Layer 13 of a small transformer language model trained on English Wikipedia (18 layers, counted from 0, width 64).
A neuron adds its activation times its output weights to the MLP's output. To switch it off is to set its activation to zero at one token and run the rest of the model.

Output weights of the MLP neurons that the questions are about. A number n stands for n times 0.0049.
n15: 48 -56 -13 22 10 13 8 6 -3 -11 -21 27 -23 -41 10 -3 32 46 26 22 -36 27 6 -9 -12 10 -46 40 -30 2 -8 -25 -7 -25 15 -24 -7 -27 18 6 -22 -31 -36 -11 54 7 40 -27 -8 14 -7 4 13 7 54 13 2 7 13 -13 -8 1 6 -4
n20: 17 -1 -27 -26 -10 8 45 -3 -22 -67 29 23 1 15 4 37 -61 -6 -19 0 0 20 -37 -14 29 -7 -12 22 2 -1 36 -19 -48 -18 5 -27 1 -16 -21 -51 11 -16 13 -49 -1 -8 -20 -13 -25 -5 -24 32 57 -5 13 25 15 -25 -14 -53 25 6 50 -37
n25: -21 -36 -7 19 -13 -26 -7 -16 -38 -3 -26 -15 12 -7 18 41 -73 16 7 -17 0 -41 -47 -37 -1 25 0 -19 22 15 6 -46 -22 -4 -38 -1 17 20 -10 -47 8 44 16 9 13 52 -29 31 -12 43 -10 25 -3 -9 3 28 9 16 7 24 11 -20 -16 8
n33: 5 -7 14 5 12 43 6 -9 4 -9 -22 23 -16 21 -42 35 8 11 20 -7 -31 22 24 -13 12 -15 18 -28 -54 24 -42 13 2 -66 -22 37 10 -33 -33 -11 -4 15 37 -16 25 30 -50 -17 40 3 6 -18 -28 2 1 3 35 -4 8 40 -30 30 -42 18
n59: -17 -54 9 13 56 -10 52 16 -16 -16 23 -26 16 -23 10 -32 2 -31 -30 11 -37 -29 7 -22 -35 16 38 -11 3 7 -10 23 -12 -8 40 19 17 -20 16 15 -9 11 12 -8 -41 50 29 0 -22 5 23 -34 26 -4 30 37 27 -18 -27 8 -38 -57 -7 32
n67: 12 7 -10 11 37 36 21 30 2 -15 -1 -27 -20 57 -20 -24 -29 -5 20 -6 -3 12 10 39 7 -30 -1 -28 -33 11 42 46 -46 14 -9 46 -14 20 39 10 19 15 0 15 19 -17 -95 -6 44 -35 37 35 -29 15 36 7 8 4 8 -5 -19 -2 6 -6
n76: 7 -16 23 -14 -10 39 -30 -31 7 -20 23 7 -4 1 2 -11 -2 -42 -30 -13 24 51 -7 -19 38 -21 -10 -22 -51 -17 46 -31 29 26 4 5 47 -24 16 -27 3 -13 1 25 -21 -19 -13 10 -49 57 13 58 -13 8 19 -46 5 15 -22 34 4 -31 15 -23
n109: -11 11 17 43 -40 -8 -24 -26 27 -25 19 -7 -5 0 16 -9 -44 -20 -33 16 23 3 20 5 33 5 -14 12 -5 -63 4 9 19 -5 -27 12 17 26 7 9 19 1 7 -2 -32 1 -15 -59 -7 -16 5 -25 37 -4 -15 -34 -26 -50 13 -11 4 -25 31 22
n127: 26 -26 8 2 -25 -7 13 16 -47 8 45 37 32 8 31 -31 -5 -23 30 -11 -7 25 42 4 1 12 32 18 0 -16 -5 39 12 23 -1 -20 41 -36 53 -17 0 15 3 -6 23 -17 27 -5 -21 -21 6 21 -6 -32 -32 -8 2 28 -34 17 -34 46 -27 -41
n139: -32 -17 -21 -35 12 1 13 -35 10 32 16 34 14 30 -6 -47 5 -1 -14 42 1 -39 29 -18 22 10 -16 8 -57 15 34 17 1 14 13 7 48 49 27 -35 50 -39 -9 68 43 36 -11 -8 1 -15 -6 -14 19 -5 -15 -3 4 -15 -9 17 21 5 -32 -5
n147: -22 -22 26 -16 9 -2 -5 49 19 1 38 -15 21 16 50 -42 -8 -5 -38 3 19 -9 -22 -7 40 10 -41 -10 -14 10 46 -14 35 -15 -26 9 -14 -15 7 -18 13 0 -8 31 -19 16 42 -50 10 23 29 14 24 -27 -48 -18 -31 34 4 -7 -2 7 -11 -26
n159: -14 -28 18 -15 24 36 17 32 -4 -6 16 -20 -53 -16 -22 -10 -23 14 -2 31 -16 -6 -27 -25 -1 -25 30 -16 57 -1 23 37 -20 -23 -30 24 9 54 -8 -26 56 34 36 -27 24 0 -15 7 -16 49 52 -1 41 -7 2 11 -26 11 40 -33 2 1 18 -4
n170: -35 15 7 -37 6 -1 9 19 -20 41 2 7 6 43 10 -3 32 38 1 -19 -20 23 26 -5 25 31 24 -23 -28 4 -23 -3 -8 24 8 -5 33 20 14 1 2 2 -2 33 32 18 43 -5 -25 4 11 -24 49 -5 -4 -21 -1 37 -35 -10 -2 8 -12 -2
n175: 13 24 45 22 -3 -11 -15 -32 11 16 22 2 10 13 -27 -22 10 5 11 -18 19 37 -20 -33 14 -36 15 7 18 -28 -10 -37 -21 -11 39 13 46 73 32 10 -30 -20 -63 8 48 -10 24 22 -18 28 -16 -18 -26 4 -7 13 -38 27 35 6 24 -28 47 33
n184: 11 -12 37 -43 -7 23 -7 41 1 -8 -12 -6 -12 -11 -8 25 28 37 -46 -20 51 -14 -26 -30 11 -13 -3 -26 -9 -1 -16 0 -22 37 11 -2 -17 33 6 23 -7 6 -27 -15 -11 31 1 22 7 -27 -26 -31 16 -23 -17 25 26 34 37 -20 6 -20 -13 -51
n186: -13 16 25 22 -50 30 22 -23 31 24 27 35 -26 -46 15 -16 -26 1 -41 -5 16 23 10 41 53 -9 13 -5 -23 9 21 -47 27 16 -21 5 7 -9 6 -24 -41 8 4 35 -20 24 21 2 15 14 -22 25 8 5 -6 -57 -26 -4 -31 -4 -19 13 -31 3

Each question names a token from some text and the token that comes next. It shows the activations a of the neurons there, in the order above. A number n stands for n times 0.21.

Then comes g, the gradient of the next token's log-probability with respect to the MLP's output, scaled to length 1. A neuron's effect is roughly proportional to its activation times (output weights . g). A number n stands for n times 0.005.

" Jan", then " "
a: 0 2 40 0 -1 -2 -1 -1 0 -2 23 -1 0 -1 7 0
g: -31 -11 21 6 -38 -1 12 23 -21 -18 -5 3 -15 -9 -48 63 -32 4 12 34 27 12 -6 -8 50 8 -28 21 8 -3 20 59 8 -4 26 -6 0 -2 -23 10 20 -14 4 1 90 -21 -15 26 5 1 -4 -5 -21 45 -33 16 1 -7 35 -16 -13 -22 7 -18
Which neuron, switched off, lowers the next token's probability most? n25

" in", then " the"
a: -6 0 29 2 -3 1 -2 0 0 -11 2 0 -4 13 0 -1
g: 19 9 -25 -16 4 16 -1 5 -41 34 -14 29 18 -6 72 -13 3 9 -33 -7 -10 -37 -39 0 -15 -35 30 14 13 -2 13 -18 -26 48 -42 0 -40 -61 16 11 -25 11 1 -1 -6 24 29 13 -9 -13 -13 23 1 -48 15 12 -20 -41 -22 0 28 -3 -37 -14
Which neuron, switched off, raises the next token's probability most? n175

" K", then "um"
a: 1 0 40 0 1 -13 9 -1 0 -42 22 -9 12 -2 -3 1
g: -22 44 -21 -19 -33 -15 2 8 -12 -7 -35 10 -13 -12 30 15 19 -41 -42 22 12 -9 -63 43 3 23 -7 -9 19 -9 4 -34 -25 39 -29 17 -9 22 -18 -29 6 19 3 6 -27 -10 -61 40 13 -18 -20 24 20 -34 -21 14 26 -9 23 -33 17 29 -30 -16
Which neuron, switched off, lowers the next token's probability most? n25

" J", then "al"
a: 1 1 26 2 1 -7 0 -1 0 -31 44 -3 50 0 0 1
g: -2 18 2 45 -12 16 -26 -10 22 -2 64 -4 -33 38 3 -25 21 -2 -14 14 11 -10 -31 -18 -67 -27 6 13 14 7 19 -35 1 -3 26 3 -15 36 -24 -39 -2 32 24 36 -9 21 56 -32 28 -27 34 22 9 18 5 13 13 45 12 -3 20 -22 8 -14
Which neuron, switched off, lowers the next token's probability most? n147

"u", then "enc"
a: 0 0 1 0 2 1 -1 0 0 -7 1 0 0 -1 11 -10
g: -28 -8 6 6 -16 -28 -16 17 0 8 -8 -18 -62 13 -11 -25 30 33 23 -18 24 -28 5 15 44 -21 -40 1 -12 3 28 63 22 -13 -8 -25 31 -24 6 9 22 -9 -20 16 -1 3 6 9 5 -14 -66 47 2 7 6 12 -63 -34 -12 -17 15 41 16 3
Which neuron, switched off, raises the next token's probability most? n139

" Z", then "er"
a: 0 0 48 -2 0 -20 0 1 0 -58 8 -15 2 0 1 1
g: -25 -4 16 -22 -2 -14 44 -8 5 -28 24 -26 -9 4 -15 -13 -20 6 38 -21 30 1 41 -48 -34 -12 -55 29 -54 9 -16 -43 11 -4 33 -4 32 23 22 27 -37 -32 -5 -7 3 -38 -8 -14 4 13 -12 24 -21 -45 18 8 -17 17 5 17 47 31 -19 2
Which neuron, switched off, lowers the next token's probability most? n159

"ction", then " of"
a: 0 1 22 1 -1 1 0 -1 15 -15 2 0 1 -1 -1 -2
g: 7 8 4 -8 41 -22 -7 -25 -16 -11 51 -24 -18 -11 21 61 3 3 -28 16 7 2 -33 -17 -28 -48 -14 -20 -14 3 -15 33 -57 34 -17 17 11 48 -29 14 1 -21 -19 3 -40 -21 16 19 -39 -26 -10 -22 41 13 6 -13 14 -4 -16 -40 24 -29 27 -12
Which neuron, switched off, raises the next token's probability most? n127

" ", then "19"
a: -4 2 1 1 0 1 1 -22 1 2 0 21 0 -4 -1 0
g: 68 -5 17 -6 14 40 -82 7 -2 17 -31 30 -5 31 -41 50 -7 8 -21 0 28 -38 -15 -4 8 17 -6 -6 2 -5 20 43 -22 5 10 -38 -17 -14 12 -12 -2 -45 -62 0 -13 21 -7 -10 0 0 -25 -12 -6 16 16 15 0 24 0 6 -39 -7 18 4
Which neuron, switched off, lowers the next token's probability most? n109

" (", then "2"
a: 0 0 25 0 3 1 -2 0 1 -5 -2 0 0 0 1 0
g: -17 23 23 -18 -4 1 -52 5 -13 -55 30 7 34 11 17 9 -29 -37 0 -8 -35 -41 22 -5 23 -27 41 -13 -9 30 4 -43 26 -25 18 -20 -4 -51 2 -20 13 30 53 32 15 1 13 22 9 -10 -27 19 -24 13 -3 -7 7 -26 -3 -20 44 8 9 45
Which neuron, switched off, lowers the next token's probability most? n25

" ", then "20"
a: -19 1 2 0 -1 -7 1 -18 0 2 0 23 0 -5 -2 0
g: -83 -10 -9 -5 20 -36 75 6 9 -28 32 -12 -10 -25 15 -52 4 -2 2 -4 3 68 29 -1 -6 -18 7 6 16 9 -12 -35 -5 5 -21 40 -7 -1 -18 -18 5 45 57 11 12 -21 5 -1 -9 7 41 10 25 -3 -13 -16 -4 -16 -8 -7 -5 1 -7 6
Which neuron, switched off, lowers the next token's probability most? n159

" ro", then "om"
a: 4 1 7 -6 -3 0 2 -1 0 -1 0 -8 0 0 0 1
g: -5 -16 -17 -61 -4 34 -8 -15 -15 0 -42 16 42 13 -22 27 13 26 12 6 16 18 -3 38 -23 27 2 -11 0 -3 20 -31 -38 17 14 -4 -5 -39 24 -16 44 -26 2 8 -27 -25 -8 18 -10 -7 13 -94 2 13 -10 -1 41 -42 5 27 -6 21 11 -6
Which neuron, switched off, lowers the next token's probability most? n159

"28", then "8"
a: 1 0 16 18 6 1 0 0 0 -15 1 0 -1 -1 -1 -1
g: -3 -11 4 24 -14 -44 -37 13 22 -44 25 7 2 16 29 -23 41 8 40 8 -21 40 -14 14 40 1 28 -17 -23 22 -24 -22 -5 -40 31 -9 37 1 -3 -4 30 14 -2 4 7 54 21 4 -10 -10 -49 25 -21 14 -43 13 1 -24 -13 -4 -20 49 36 30
Which neuron, switched off, lowers the next token's probability most? n33

"70", then "–"
a: -1 0 39 1 -2 0 0 0 1 -49 1 0 -1 -3 2 23
g: -16 15 1 -46 6 5 25 39 2 -31 -37 -14 17 19 -12 37 -11 -13 -13 -25 10 27 2 -20 -57 20 -25 71 6 -33 8 14 10 38 -2 26 20 16 47 -5 1 29 10 36 4 -34 -17 16 -31 20 -18 9 9 -20 8 -18 -42 8 23 -14 41 -23 -26 16
Which neuron, switched off, raises the next token's probability most? n186

"ur", then "ul"
a: -13 1 14 -4 -10 -2 -8 -1 -1 -42 0 0 0 3 1 1
g: 13 -14 10 -6 -34 40 11 69 20 -15 -14 -15 -4 18 25 -8 21 13 -50 31 -7 6 -53 -20 -21 -41 -3 -49 11 20 8 -17 -54 16 -10 -17 -5 8 4 -2 46 28 -9 31 0 32 9 13 -7 5 -9 -19 45 -32 10 31 -12 50 -15 -26 4 -7 -6 -2
Which neuron, switched off, lowers the next token's probability most? n25

" |", then " G"
a: 0 -19 -15 -31 0 0 0 -6 1 2 -2 -1 3 -1 0 3
g: -34 51 -2 -20 69 6 7 -3 -34 31 -24 14 4 -29 0 -18 -18 -25 13 34 -37 -29 13 16 15 -27 30 19 4 -38 22 -72 27 -21 -21 18 -39 -30 6 7 11 -1 7 4 -36 41 3 12 -5 -19 18 2 20 -18 -11 -20 12 20 -22 29 -1 -7 -34 0
Which neuron, switched off, lowers the next token's probability most? n20

"ist", then " C"
a: -1 0 27 1 1 0 0 0 -1 -26 -5 -1 1 1 2 0
g: -20 23 -19 1 -10 -11 23 19 7 10 0 -15 -20 20 -7 -20 -4 -8 38 -9 -9 11 43 10 58 -33 70 -28 20 6 40 -33 -42 -51 -19 -11 -10 5 -10 5 14 0 -13 -23 -19 40 -32 24 -21 -6 27 -9 -44 -11 -5 -37 -5 1 -46 38 9 -10 3 -30
Which two neurons, each switched off alone, lower its probability most, in order? n25, n139

" at", then " K"
a: -13 0 1 2 0 0 0 0 0 -7 20 0 -2 15 1 0
g: 36 18 -20 4 26 -18 -8 -6 21 -3 3 14 15 -53 -41 -40 1 25 -19 29 11 3 51 16 5 6 8 3 -3 -1 16 13 18 -18 -37 7 0 54 -27 0 10 25 9 1 -39 22 -51 36 -21 -69 16 -1 -7 37 5 2 25 60 8 2 -18 15 18 10
Which neuron, switched off, lowers the next token's probability most? n15

"m", then "n"
a: 0 0 -1 0 0 0 0 1 0 -7 -2 1 -1 0 -2 10
g: 29 -7 -26 -1 -14 -8 41 -8 7 24 39 -31 -21 31 -17 -45 -8 -13 1 -11 27 -3 22 48 -18 20 11 -45 1 10 13 -1 17 41 57 -29 4 22 31 -54 14 -8 12 -3 -18 -10 31 -9 -8 14 -2 21 24 32 2 -16 -13 20 -11 31 -16 -31 67 20
Which neuron, switched off, lowers the next token's probability most? n186

"ad", then "av"
a: 1 -12 23 0 13 -19 0 0 -1 4 -1 1 1 0 36 0
g: 34 -20 31 -13 -12 3 15 0 -24 56 -40 -17 13 -15 3 29 3 31 -3 7 -32 25 -14 -9 -14 -25 9 -40 52 1 8 -30 35 45 38 -21 11 13 -10 -7 21 -13 28 14 -7 23 21 26 25 -23 26 -50 7 -43 -25 29 -21 24 16 -30 12 -9 -23 -39
Which neuron, switched off, lowers the next token's probability most? n184

"um", then " is"
a: 1 0 19 0 0 -3 0 0 0 -10 2 1 0 0 0 0
g: -33 -25 -29 -14 30 23 -6 -21 9 -4 -34 32 -16 -26 8 34 -20 -35 34 5 -23 9 6 -11 3 -15 61 35 18 30 1 -3 -13 13 39 3 10 -26 -8 49 11 -9 -17 4 48 -9 2 3 23 40 12 -11 -44 37 57 12 -2 1 -8 26 23 -39 -31 12
Which neuron, switched off, lowers the next token's probability most? n25

" H", then "ow"
a: 0 -8 40 4 -7 -22 0 9 0 -37 1 1 27 0 2 1
g: 1 9 12 -27 35 -22 26 -46 -49 -1 -46 43 25 -1 12 18 16 -40 20 29 16 7 -30 -21 15 -15 51 -7 14 -16 -26 -32 -4 -1 -17 21 3 -27 38 15 19 -42 -15 -40 5 9 -28 -6 -21 -8 1 -10 13 20 15 35 9 -6 2 10 -38 46 -42 28
Which neuron, switched off, raises the next token's probability most? n109

"ly", then " con"
a: 0 2 9 0 0 0 0 0 1 -17 1 0 10 -1 1 -1
g: -17 -45 -5 -43 -34 9 -31 10 5 1 -32 9 13 -43 -6 -52 11 -15 20 -42 2 -3 14 -36 52 37 16 37 37 -9 -3 -13 20 49 27 22 15 -28 -10 -24 -12 -23 3 -19 2 -15 22 -7 34 23 31 -21 45 14 -27 -4 6 5 -19 1 43 -14 2 4
Which neuron, switched off, raises the next token's probability most? n139

"on", then "ett"
a: 0 -4 34 1 1 -7 -1 0 0 -3 -1 1 -6 0 23 -1
g: 15 -52 20 2 -16 -19 -23 0 6 -17 11 -9 29 25 43 -13 8 -27 11 -22 8 -3 8 -35 -15 -8 0 -25 -15 33 -52 2 32 22 -10 -14 13 51 29 17 5 -20 -37 -52 -55 13 41 -35 16 -2 -8 -35 49 -33 22 7 3 6 -29 4 -7 33 4 -2
Which two neurons, each switched off alone, lower its probability most, in order? n184, n67

" B", then "ir"
a: -1 1 33 0 5 -6 11 1 3 -24 0 -22 6 1 1 0
g: 5 20 34 -4 -13 13 -61 -10 30 1 -36 23 -5 4 -41 0 -17 -23 -24 17 -7 5 -14 -57 12 -52 -30 -16 10 -43 -4 -18 -4 -7 23 -4 48 2 -1 -26 19 -21 36 30 19 22 41 0 -34 -2 -2 8 15 -8 1 -36 -31 32 -8 49 -7 42 6 7
Which neuron, switched off, lowers the next token's probability most? n76

" work", then " at"
a: 29 4 25 0 0 1 0 0 -1 -44 0 0 -2 -1 0 -15
g: 41 14 16 16 14 37 -3 -2 -8 1 -31 -10 -16 12 -13 41 4 14 8 30 18 33 -26 17 25 18 -22 10 -12 -47 12 29 -18 -20 -5 12 -36 -36 12 -25 60 27 -15 39 50 -3 -12 -12 -10 21 -26 32 -35 8 -32 -9 3 27 28 -3 -49 -50 -6 4
Which two neurons, each switched off alone, lower its probability most, in order? n15, n139

" ==\n\n", then "D"
a: -4 0 24 0 -1 0 3 0 6 -20 -4 12 0 2 -2 -2
g: -3 -32 -37 -18 -7 -28 38 16 -42 -33 18 -32 0 -1 13 -30 1 20 20 -12 -17 -49 4 25 65 5 -1 -32 -21 14 31 -12 48 -7 -25 37 -33 -30 1 7 34 -12 9 17 -19 47 12 -25 7 -23 12 -13 -22 3 -28 46 -10 7 -36 6 -21 25 3 -3
Which neuron, switched off, lowers the next token's probability most? n25

" D", then "ome"
a: 5 0 31 -9 -3 -33 0 33 -1 -39 0 0 1 -6 0 -1
g: 25 19 -8 -16 -12 8 17 -41 -63 11 -11 32 3 4 13 18 -9 23 4 -14 -14 1 -54 -6 -8 -26 -9 26 -16 -15 -43 5 -3 33 57 49 -12 -39 -14 -29 9 6 -13 25 -54 -19 12 2 -17 -33 -22 -41 -22 9 -11 9 47 -33 10 -12 32 -11 10 5
Which neuron, switched off, raises the next token's probability most? n109

"al", then ","
a: -3 -4 44 0 -3 -30 0 0 0 -20 0 0 12 0 -3 0
g: -9 13 -39 41 -4 37 12 -8 -8 -4 4 7 -12 -16 6 44 -61 -4 -10 15 -6 11 43 -27 -4 21 -35 20 17 -25 -10 24 14 -23 -11 -4 18 -37 -2 26 -1 -13 8 6 19 -62 -20 -10 33 3 -19 8 -70 -4 0 -19 -21 -27 40 4 -3 18 -61 -4
Which neuron, switched off, lowers the next token's probability most? n139

"33", then "."
a: 1 0 21 4 10 0 1 -2 -1 -44 1 0 0 9 9 7
g: 32 -19 -19 -18 6 -2 40 -31 11 -26 -19 16 -35 -39 -33 27 1 -45 0 -2 15 -48 -19 3 -11 -9 15 -49 27 47 14 -18 6 -22 5 -19 -36 -34 -6 -19 9 50 10 -13 10 -36 -6 -1 2 34 -5 22 -46 16 2 22 -26 -19 13 -22 12 25 -39 38
Which neuron, switched off, lowers the next token's probability most? n139

" O", then "der"
a: 1 0 61 1 -3 -1 1 2 0 -22 0 1 2 -2 -30 1
g: 19 -3 -14 -11 20 5 19 -14 -28 -2 45 -15 -13 3 39 -23 31 14 4 -45 -4 -15 -51 -42 49 -36 9 17 1 19 28 -11 12 26 -36 -24 -7 45 -6 -11 9 -24 -5 -35 -3 -9 33 -27 11 26 23 49 -5 35 42 -25 -17 30 -21 -10 -9 12 37 17
Which two neurons, each switched off alone, lower its probability most, in order? n184, n25

"s", then " Cent"
a: 0 0 43 1 0 -13 0 0 0 -38 0 1 -8 1 -1 0
g: -8 -7 -23 -5 8 -49 -66 31 -23 16 -27 2 7 6 0 21 11 -1 -3 15 -2 24 -28 -22 59 16 -31 9 57 -23 -2 3 -29 -15 -7 38 -55 -30 2 -17 41 -16 -16 -30 -4 -10 -38 -50 1 1 -2 -14 14 -15 -46 -21 -11 35 1 5 -4 8 -5 15
Which neuron, switched off, lowers the next token's probability most? n139

" U", then "t"
a: -4 0 52 0 1 -16 1 0 0 -15 2 -1 0 3 -14 0
g: -7 8 21 12 27 -50 -3 -1 -16 18 -3 22 -47 -28 14 -31 -7 6 -10 29 11 -7 20 7 -19 35 -15 23 65 32 33 -2 41 45 37 8 -21 18 26 35 -13 -32 8 -7 31 -3 -47 -11 28 18 35 -16 21 25 1 -10 -40 -3 -1 19 4 -23 31 -32
Which neuron, switched off, lowers the next token's probability most? n184

"ank", then "ur"
a: 0 0 24 0 0 0 19 0 0 -36 -1 0 23 0 -3 0
g: -15 -2 33 -27 -8 -10 -34 28 39 1 -3 5 -17 11 -23 -21 34 6 -13 22 -25 0 -63 8 -16 -38 -3 -33 -1 21 -26 -34 6 30 53 1 45 45 38 1 7 14 -2 9 -40 44 17 21 -58 -40 -3 -18 5 -41 -4 8 -1 8 -8 -3 -4 13 5 -11
Which neuron, switched off, lowers the next token's probability most? n170

"00", then " |"
a: 2 0 6 0 -4 -37 0 0 0 6 0 0 0 5 -1 -5
g: 18 9 -15 19 -5 -27 24 -43 -10 38 35 10 26 -53 -19 8 9 17 -27 11 23 -29 1 -7 -33 31 -36 -1 -3 -21 -23 -18 18 6 5 -40 10 -65 -20 -18 0 -50 -19 -2 7 18 26 14 30 -9 -28 28 46 27 -48 14 -18 31 17 0 -16 -3 -16 27
Which neuron, switched off, lowers the next token's probability most? n67

" K", then "ol"
a: 0 0 7 2 -4 -5 8 -1 0 -40 36 -13 13 0 0 1
g: 20 39 -42 37 -65 -36 10 -8 20 -59 -40 -27 7 22 -4 14 13 -23 15 -2 29 -51 -37 -6 21 0 16 -27 37 -36 24 -23 -17 13 12 -20 -10 -5 -9 3 24 41 9 -1 -8 12 -17 33 8 17 -2 11 -10 -27 36 7 3 -27 9 9 26 -13 42 1
Which neuron, switched off, raises the next token's probability most? n147

"y", then "ck"
a: 0 0 9 1 0 0 0 -1 0 -38 11 -12 5 -1 -8 0
g: 22 -29 -38 -23 24 -7 7 -49 10 -15 37 2 -1 -26 -1 -8 -47 -38 -13 7 39 -8 -32 37 1 0 28 -7 9 -6 -38 28 44 19 57 12 18 34 -36 -30 9 -12 30 -26 -21 -30 -50 -16 13 -14 -14 24 -34 17 -16 8 31 2 -4 12 -14 12 23 4
Which neuron, switched off, raises the next token's probability most? n147

"ett", then "i"
a: -2 1 33 -3 -1 -9 -1 -1 0 -4 2 0 0 -1 -6 0
g: 13 -12 19 -10 -15 -16 -40 -5 -4 3 -16 27 -9 5 -3 1 17 -9 -36 53 5 17 -1 -27 -5 7 27 16 52 8 -14 7 -15 77 11 -24 4 2 -18 -24 -14 -2 1 12 -14 41 -25 -9 -57 -15 33 16 19 -14 2 -11 63 72 0 -19 -8 22 11 1
Which neuron, switched off, raises the next token's probability most? n184

" City", then " P"
a: 0 0 46 -3 -1 -5 0 -2 0 -54 1 0 -4 0 9 35
g: -20 16 -2 8 -8 -7 47 14 5 29 27 13 5 -29 -31 -14 -22 22 -25 -16 18 -4 21 5 79 -12 -2 -20 -8 -19 21 -19 -7 9 -34 31 5 -8 -6 -5 23 -31 -18 -3 -22 0 -41 35 -50 -32 1 -8 2 -66 -47 -31 25 14 1 11 -25 9 45 2
Which neuron, switched off, lowers the next token's probability most? n186

" Be", then "h"
a: 4 2 29 -3 0 -23 -1 13 1 -32 0 1 22 0 0 1
g: 34 -9 0 43 -4 22 -17 -2 -14 -21 -3 -2 43 -35 35 -16 -10 -8 -26 29 -5 31 0 -33 -36 -36 -19 6 8 24 36 -9 29 13 31 -3 32 -4 -45 -13 -2 -42 -68 20 -8 -15 -17 3 -34 -9 16 0 -36 20 -5 -1 -19 -61 10 20 17 -31 21 13
Which neuron, switched off, raises the next token's probability most? n170

" M", then "ember"
a: 0 0 33 3 -16 -4 0 4 -1 -5 1 -12 -1 0 0 -1
g: -34 26 -29 23 7 6 37 39 30 -7 -33 -1 8 -25 6 3 -18 2 1 -45 -1 -1 40 -41 -37 4 0 -11 -27 -42 5 -12 42 -37 -18 24 7 6 -10 -12 -11 -9 22 -11 -16 -32 27 -48 6 44 -10 -3 28 63 26 -4 21 15 -35 -21 -7 -21 7 35
Which neuron, switched off, raises the next token's probability most? n59